Layer 5 of a small transformer language model trained on English Wikipedia (13 layers, counted from 0, width 96). Numbers have three digits each and are written without spaces.
Take only the direct path to the model's output, skipping the later layers: a vector added to the residual stream pushes a token's score in proportion to its dot product with that token's output vector.

Output vectors of the tokens that the questions are about. A number n stands for (n - 500) times 0.0059.
"ism": 524556590478451448442500454679471473521512554496445435403494543472522563498479450466475486377454533465492475544412508555557615493446437560394575561484494454352510349418592413375492429458467524592568648492474567522491490511452531560351493480613500500551429493368542508417492475521522580540
" (18": 527488614502444451487537468573545542466610485471543440504448465528526528570594440450462573437494479429446489472506521513500558494426498575421554445462409468411516505466500419584509372466391498525460503500448585491533418494590560481480447394533533491529470522469503592457510451483621525452
" ==": 482382523513393440504503510628481495392460495480479449408464448559571528546390445428442459453407455540575466410492373530493561462432486603398495474436466386399583631428532453513470409430352467555496534515465489485429483553647570435367298370514481430456439441374578567611482476527453600723
"_": 446458472577503430424495473508426500396545432500560452484501537506595501429504487518480522467531396440466539550509484501509520539517498456388582427494532417423537482431490498461520442467468480563475533491494535596392442466522472420445541446522446537501494536444589518550558445519518508588
"History": 376396514446445480490531500555653567464527531456536477511454490417666457441322477534488524463373408502451488491452495376462534541523397518350495521409580486466464511424556334509401502434526605599399564384489505597441369413582611448341424518543542549430426561496529614353555498480524490551
" Award": 459461471435440526500529468581395527481440555434549469492497521517527483570445445574429533420411536460493545507495366491611519539367447423424507480510512537407475444529611367504513447556366514523525467441486506522557498452624511477397457384570576523508493554430448551471526482539510517609
"B": 440379749765273124387590497682376687059657353373475167540328681624905432394389246622284550272335328393276456515358334521592764645391253504164683467598496338053351581142835028603567488525319607578397569367370773566387352341681664395432406281914371602560280732382649646558540519659523651647
"]": 477485513558384329424507559485432485391523549558492424522407563442555469443422317563506430432563500551480401610523411471508627543437500563444633520536555487504540474467500450484492525609408618583534545394500649514335441416479506490510567356572500488495502512459428608588636526616605567492
"•": 467483485511392451473551503560427512432518436401494497484535505500643437486376498553545453397463395491460508603476472408538481512492488463375577519574595489452478408400508336482633375431484569552393617515467512530496405455639471373474569443608405590437409575490564483560498469470433498500
" (19": 508472589464500465478512482534535553466588540486553454513476493527507503576527452467456549458509530429511501462516505513497546522403473573429563447499427518418491489502515428571505415480354532575492435515465543511574474466613543473436431361525592485523493545447479578432503478536588524465
"weight": 449485597510547476414579490511407574375476327469595504577396516620557404440378401619358528343470444399544477469428474502513518593548400418452534472632491378515487493392593443469554405566472462526433484481329531591510534527607549369550417374546466505529498480444462453461494410483411616500
"east": 490475584480559527486493454482505564450504427516507510590541532488640441434429531531515602428500416445512480538385498479535583451474399527412543586480476451480502555340586510433446355518465487540385672486532525448422490457512482388462504468615414528385449513577585553593560428568519597524
"ꦃ": 478402715750323140398563497656384686114638349373481199536327645630873449404395279600310549273338340426293467531382350519559729639410276526175649463586500358095394574188792086597564493513326581571414566393395762577405379337664645409447425297869368603567296731405648645560540524607521649629
" 19": 452500578461487483460555525528534484436635509509542379539425562485509568519484487530476499512497491473449522572541489499486485522428532505514533449523436493488436530508486430572505448551414548475456496508496482543459475461516454447449500535496542473503453504418501574375445454601558558499
" announced": 478456570605435425565524438498410551373471486395535430433516452521537487487456453545424535423479514536485590514465416505591500569525496406444460479523595462345515511458559439499522464599436462531481562432445529458482510477497519439497538376534490489555409502457449503581445547513480471604
" species": 508440447671410364407544529634506506391564392529527361538439548457519537405475465424510552391399439439484524479502542550473588604429431451436575545464497436435523557340567461419489505403451466573541500459463443537465450523539557461462503489529375478531481559439638644385542445544551554507
" book": 489481560559442419419555501588566519433523535506569426427461558456516453493505500512487546406451544488534584447517483504535574591379435494488531546491467551397431493376556421526451437533340568555513490435449470547464488536554575517453541466560483542468445500422510592426570557531509512546
").": 487467545520449384431574515431503559528600420611554445425519555464546621390485511519434570420553500363446503525483442453515628567475435495486637480514512522468358497486458442497529495518487509541488419388460623508504361444470511505478543403568464578484466528571426602478629416519584542412
"ative": 353443538478391361402565434556428517518567518479517463461460599425581576534431436530448416289469498482482531404465594498535455506509392500373537484438479491375515576379437445457482489454432487500506674507399648578559368601563421518436559441513420518478414671413504536547534454472561565686
"serve": 460428491558412489452547490463558532503580482390452500543472570589597583363459425572502493495413322460393403453434455463472493500488442508412489532571560482433479586387474340503456341515496543589440517476476476531463502524479442444447430418643451483549411513467506445566468457507454549533
" Location": 468538484502410491464578436600474616375457384445499461484426430502555461492491472441462535446434346423389519467502385434494559533483484395380481470523518476439530457468531359536494354553417415605485539496544502486447467462560583509408472540565473403494519622465627577446434439457452454431
"±": 508429522596488323437610455520504441365514483544421451500477481535624580566461447462446592434485490477485487573518517461449550528371411472457540511429544455464453494403532349405490467500484474523454483506497540521413511431561580400540449454564395507537516533381571646573492462510569480599
"west": 462450561455523549476553465498496578488537485483471491524553524486607406398382533483510608489521396495536421494401496473495581489498389486432571534496525411482442569364500445472527382541483476473406580485529513459443485463536478378472511451586407572430427512537597541611526516560500635510
" episode": 472481551545466386492529508507493592363511516548525428425440572536538415519490477555491559441400546447527586424497463534591520508524482530509515581583465498411415455372556411437570530585373537535520465458381456530495533425585497500411562414528420510500493498475478546497561565581543500531
")": 544479467508445376360562484429547585497573470603527467454502585489548540432547486552495546487554536406494492556549502461511584503516494503511641445532530571497528478500451434499538485592490498530550451446447612512520420445546530591474560425542505562448486510540509589429630365522546529425
" State": 441476522503451498495515462558466514419558565424557471502501458614519539417448520510510496455439453467514475545514470407520512514419434497458474448509541427388486524539574400558549455460472521530506636469521566540493395451591492440475487498543483500486462521479512494518464451547511469510

Output weights of attention head 0. The head adds the sum of these rows, row i times number i of z. A number n stands for (n - 500) times 0.0014.
o0: 533608762595598409469534670552506455557598595664528494205226537287517306571556283393384471299615488627453531584363471536459843282528435753449452441468157458517525310452291562380320413574467675552497277622451408459480486405441517658579501403455278405641487321519559730699595605505372468330
o1: 461724569532602536692357542283367589469501487450527284584265494619430325450531458561356447684766628515667407351360467700547527472624432445663371629531363521401468497408531426655610842590518568497480307559310479398737597465354571542673532506399440488442558369620445287564650623409326506233
o2: 107533352553512427249345475544439236440553757503827560273584532508196458319417355484706356603559817591439698681388313561510390432617572331379711702709734480437383694552457731533503632389505285713565531216368606424648814530516289371351525611346572479319783490472577691596411366698591467680
o3: 428751692588622335309572539490527473477680722701575501341371533430496381417540379693519513454589588554470428529457562371571803484537267618469592640725342649355452683370392676528345431743507486461435444584523485423645478549381516682631742496561345548354701445572559777443662489552654661329
o4: 551664501621385511480525391410378529405155497484524631333639346583692499272312524624616424631360449445602536564527389470549542363878413430409519705708613274264621595498387488569664598520776416451309547485218596497305513378518472411349567436593253447294371363701382368844449499371458530502
o5: 512473322563483539553419482520389518521266303362313612469507317489644313546437539493427349563366261439488347431472457475461393513701493359481516610513616344628856492481411466405565644314720537607366657743257503494410535336386627523483495229493380631710375354662470167626534530210368561452
o6: 675408389686408591380518490450241441116297352542451588403610505262700456401633451572504169419602467467517422573585458496269633554699419601519681528504471424640736265480321660339656697544520553416386393683238520687466544307505432490627401341632397587453635417544315526891645661441415489594
o7: 515666579483518477426608312240625684714686778614629447338534562491425416680578497612409744602728823600582576290453592711685398387407608452561447611610502790460625474574529406460617565493304615476616349523458543245670634605661608611495688444457435538490535507515508536496547392395821401510
o8: 575603450284493498403505229484697606508711589691489482527459500434431578843576559384531434417458481527466359276614738347466686488407439601383538396389267570527554507623350579362452237380491601519646622716762302264493545548474414722428449527541452720803422642369660551233463315500585476281
o9: 640430424469423456369634609328488572720428413671612452508291564420685439335392327564403481395476558539495464637798442447511608501516429601405723535392360598504616210493355642453462433594442619455637254586552569827485426285399528577475604558614268657378676535532332567625689475360435589485
o10: 685543362685474563292571569432399467366224342606530690507533515407742461350583734573610454451300348343562521622531563343235512636908339479462597652378555396586639395492317659291563554424708567350447488711402561696373608377377728435382669405582157554517483421637507435624702618202440513613
o11: 510332316375447516469509624437396414370439391501675487750295669478635553247390517587608344431672587476455524904759436392424415653551503430473719397577410517506374262288518635629513493696491266411432171454584612756423393247554226330623324673673693360167516624413405492544469507680405614317
o12: 610535614464603471613684540537436465209477557580650368424570587537447572391605385594352417578825693571491540556707611617545575360396628495563604619554301401449714583505422509409534696715496644501695202446631651518716592444337443479488624571346453484465690583468458734685701490607512631526
o13: 471572410376578566435615418275469583453670513619737556536466776564615541295489763544551512551698663451424451571769666368457440559708495241547662521603458588304633552424419537545640459641323309288476389707485554600596477383640407470568529634484365732263696584431480485419635389515673597384
o14: 549548482545408563325616454407735506788454640620613674429606552553671570402432656646562807449274508444492632622632502350610378501549539509428524561569623611387507514514567406441514387371444484438583513468597639603431446572637578567280603605516333575296430517442434513545542339275724487585
o15: 387429209429619547437491744603399482558563128461511403811322528457305510483576567320626506453556322473492509487631740575401413695499518335453648489284654506713589452383371701237433687443505205550505574458365491507452509350300607364599391437313485672747775622503564602415698433515467575526
o16: 455379284607422528372409679587430293336318368373607516563587475394415475298516404489739481497486322536440598623498442569457363632537515551451684494449762492645476492392581681332370570408614326594452501270431543608326529425495422286526418514451494408426674461519487609825489479633375510686
o17: 496572652505550380481601467276607624704715792620667383446346731483581503520608517671321699467624836493515559502639528603586562460279571499677419506584359691515532371526566346618581541494200729427692246515644539657848483467507452650495627492498395475396639471440395650325731604443548531396
o18: 484307481502414346449648517363347448563580498572564414477506619285479608583713210600471543307627634377373641525549528653663525516193546603588648322460446730675513342606542581630639464458209504466537371360542463588670377506476418501665444402590732478564678742496321852415655555624606496588
o19: 441496355382466391408631630579429452402524473508662638609566600401549544371416535476575474426468468567438488678819834233523443655407543373349693433472605455489714525443482577343528544591402259421509529525684591742402580370518509392514505457492485559478745698468554693369562354630594672564
o20: 501438757292588453597480374551570475510786690524522468432400579527412507603604399461395444434635733507406479564482514533479642425136551494524376309540230595518262558681572359697462441619306597489563440420704426524807555532484296551513392636438781514580531632303511465034427580780454501351
o21: 678594545570530593591432484475649658600395559422417700340657311662675290439411770685472734615350509331594397331382303332566354569642453460447301651586628578293484580256556400492578443545563574449499642589361490585447416673580810595379767513552378442331174217702572397691424506194469356496
o22: 442570628492477519568497286552693622763567765428438509333569371563437476680435497463383726553420569658542590358297344512739450325234565617415219477560511567400442561603701278570459344373458682601579653446704480242589401786605567698288579509429475382460197362552679559540310471391641344492
o23: 334577491661628527644692590697423492344497267320178238819381412528417550417481582355410622627526089579531392288337727611712678682391587624536499645397605334442629529325678430381390550510600364531450633415563464230392295592415474465534522536482345397612396423714784696614427461557463650340
o24: 668433249480459634568349641447315510416191177459454514619562386432450487444563536363689415550463326502550464523568476566425341410806488385480520488415611318574549501557350657356452569357702374453287556596292564438268532344398641431676426454389393601571503400603424377651446475413303344547
o25: 486495326527553517262392466567760491595518506512556668415619491581427392608509906565618576534324510369465484405416647243485314671597450442408544702389647524475502533347420706336589288339651570545613805722684535469640466852527692665270638572415385620547374449529756522499554387215565380616
o26: 386513232509597658412337391445375534597300172423499548753369413671452355360309585559549473678556490547662517411305540571534153673522496411425537685475790602553581378362626623356578661322569246578463399457400593514547576228543609456369410372420421598421760540696388255671683539390301555498
o27: 629422712532450489746560449605352470248351581447411426304587436488438621656618234496253464506665576607542555354352357778561685188272500668638396464485465498538524497673523319515448653486592690628535418382317466437498581469454466548645513422415579412616390404510403529673426629735397399699
o28: 509450464636526508550350715723317340274223321372425528557527438460407601332504373428608381527468344616444509566449443488499544477561472647465561530432645299544399594445529749469345593469686417619380599407551537620394434576418465372595528597517431498523542418588562637710392543603285538622
o29: 622628339597396548403344346241509609793516619494659618376690549416456380538579715757579566562473691427532419431617438533521232506774457416521459633686634605443556564468466626540750567364388592490378600652304592484577648491676568552494604391532470666398569393567333392565596412150625323479
o30: 391562613331410555722617403294605733738676488529420297674346497602645497484307630515313538566541431489452247482683505445610444470513692351534355419686281418302549510547501326763549350631493539398575372594580517354523300503621373560534439538659621358378195447447434323308279333457607569009
o31: 437274126311506579292372526491520347555636486586687432692513597495297570605503460393617339472663640559428581481637627545382244670287589461371725371389584753793471315384403690251458394439478288666707364422713470473487769324618318430432277560443751654609803757246514467385526362652468435640

Each question shows a token from some text and the vector z that the head gathered there. A number n stands for (n - 500) times 0.0079.

"==": 391485447371707546584519471605603657380522623451490350495639392557436455543366747411467574493576
Which two tokens does it push up most, strongest first? "•", "weight"

" may": 583352395525567660500476464595509379444517636563515526655633360585602627427496499422446491524299
Pushed down most: " 19"

"ia": 363283584429420405428390482365489494515450486617644337512654555471450559496525437449577374385611
Which of these tokens does it push up most? " species"

"ri": 578372545534527526440512548538465425461452563481494472565561468469603521486504441462500465450469
Which of these tokens does it push up most? "ism"

"ro": 399493447401695539570536487600583650372524617447478367520645398540448450539369730409470598489572
Which two tokens does it push up most, strongest first? "•", "weight"

"E": 498492500446585494527558469539498468467528533435452475522559512488501376469386528556441543447490
Which two tokens does it push up most, strongest first? " Award", " episode"

"d": 459388598473559501492478428521436568433428535459570438583527449516535497434500554420500498509544
Pushed down most: " (18"

"ha": 566350602555511482491527486544475462570489568498545546661681489339563563408424493499517390410512
Which two tokens does it push up most, strongest first? "]", "B"

"duc": 399514457391736555640545467639628680404526610413474375521633390548423407557353787427473638455594
Which two tokens does it push up most, strongest first? "•", "weight"

".": 399305343454463487215497578357403499152544688700524286541698375566618762485481457235441375682416
Pushed down most: "]"

"or": 455475541480487430452486468528379634376528477511561464556508482465501595430457553388520463642586
Which two tokens does it push up most, strongest first? " 19", "B"

" A": 473431551502502479449454457504402611344506474543573398522563448508490639448495562353545445625559
Pushed down most: " episode"

"H": 374498442342740562619529487635634670398496629393477346475645394556431405546360795432465599450627
Which of these tokens does it push up most? "•"

" new": 496236371380515340473537627478484567609485574578603340506745352447487569500363241511525319487635
Pushed down most: " episode"

" w": 558482568409543576507679289573364388454418560594617552742666292449711799417370707471508470496373
Pushed down most: " 19"

"U": 360323557395438436493383434376454564452459465594684346534613530490448557462462505471574419353626
Which of these tokens does it push up most? " species"

" se": 564372598523412371377515412545383517406436574557581550689624550406574531395422433440508405388532
Which of these tokens does it push up most? " 19"

"ant": 474134569526341252302437373521376561354442583779743434774890511252493738375345390362466166383581
Which two tokens does it push up most, strongest first? " species", "B"

"\n": 527527575587515435496497429519407539434553454519497516617526537446478468466407475467531562508447
Which of these tokens does it push up most? "]"

"tion": 370486439326765579670533465658680697404504642392485336476640370586420397565352844422463616435634
Which of these tokens does it push up most? "•"

"s": 523468547492513497514499493501395567464438459427523461538454537528559462414461541515470451518566
Which of these tokens does it push up most? " Award"

" various": 488365479445384427442503482485392463495419490617508491676599556351511574424371455524468380485527
Which of these tokens does it push up most? " 19"

"on": 467389612515531478436477435499417541450453530490560435563556487508535530430505545416528467511531
Which two tokens does it push up most, strongest first? "History", "B"

"et": 347430673475568388467525428518457525579615588586625437539687392500465534480552531411594527354579
Which of these tokens does it push up most? "_"

"ph": 527399510496528492376548492604476469405508590526477464456608401548645614480543496356493418581397
Pushed down most: "]"

"n": 333389694469578378474518436520457527582643611594641419525732357505463536493577514392625545332593
Which of these tokens does it push up most? "_"

")": 518424710596450316275548289514331529385453544571596523748680580353552575358370489432527372398452
Pushed down most: "•"

"ated": 606390451593475541503474570520494449511548537592450539649670498454527606400483437423449428472426
Pushed down most: " announced"

",": 439385528503514493484467504464404563448469515500541447565552507482527561432485487435489469551508
Which of these tokens does it push up most? "B"

"en": 417431624500484405459392424451458590528534486561558426555577559449461489478523508427597405392563
Which of these tokens does it push up most? " species"

"G": 389431760637724381594473345357494697434551575361632380477622273532541665336611506308599487502434
Pushed down most: " (19"

" the": 444499584649608517583497447440456555370576471380485441532473476529502485435452501476526618543408
Pushed down most: " species"

"ja": 403350555460526517439436441488425547401461541514553408563573489498535540441498559402519459510537
Which of these tokens does it push up most? "History"

" ex": 509444525510574460397576376549376450478485555463533456568583423550660671433391622483544427550393
Pushed down most: ")"

" T": 514389551536519567464450497561407534402486542548556435560569423545563570435528524367501483575503
Which of these tokens does it push up most? "History"

" ": 515543545630482349587631437538436693372660440628587542736610384431450731411497508301493536548504
Pushed down most: " =="

" which": 567342357416431492508483499488423429400446586518528550643555478437602629406358387515448399529376
Which of these tokens does it push up most? "B"

"ject": 557391450542613365627593539637601585425607604365465443589601436572474307477372527491466596316569
Which of these tokens does it push up most? ")"

" is": 527430508557379540416557446425452510596487491766518625831792511261527840298375525505450228386509
Pushed down most: "•"

"p": 439365561493518505440447446495430539426465526515554416559571501476527529459490549429534450500529
Which of these tokens does it push up most? "History"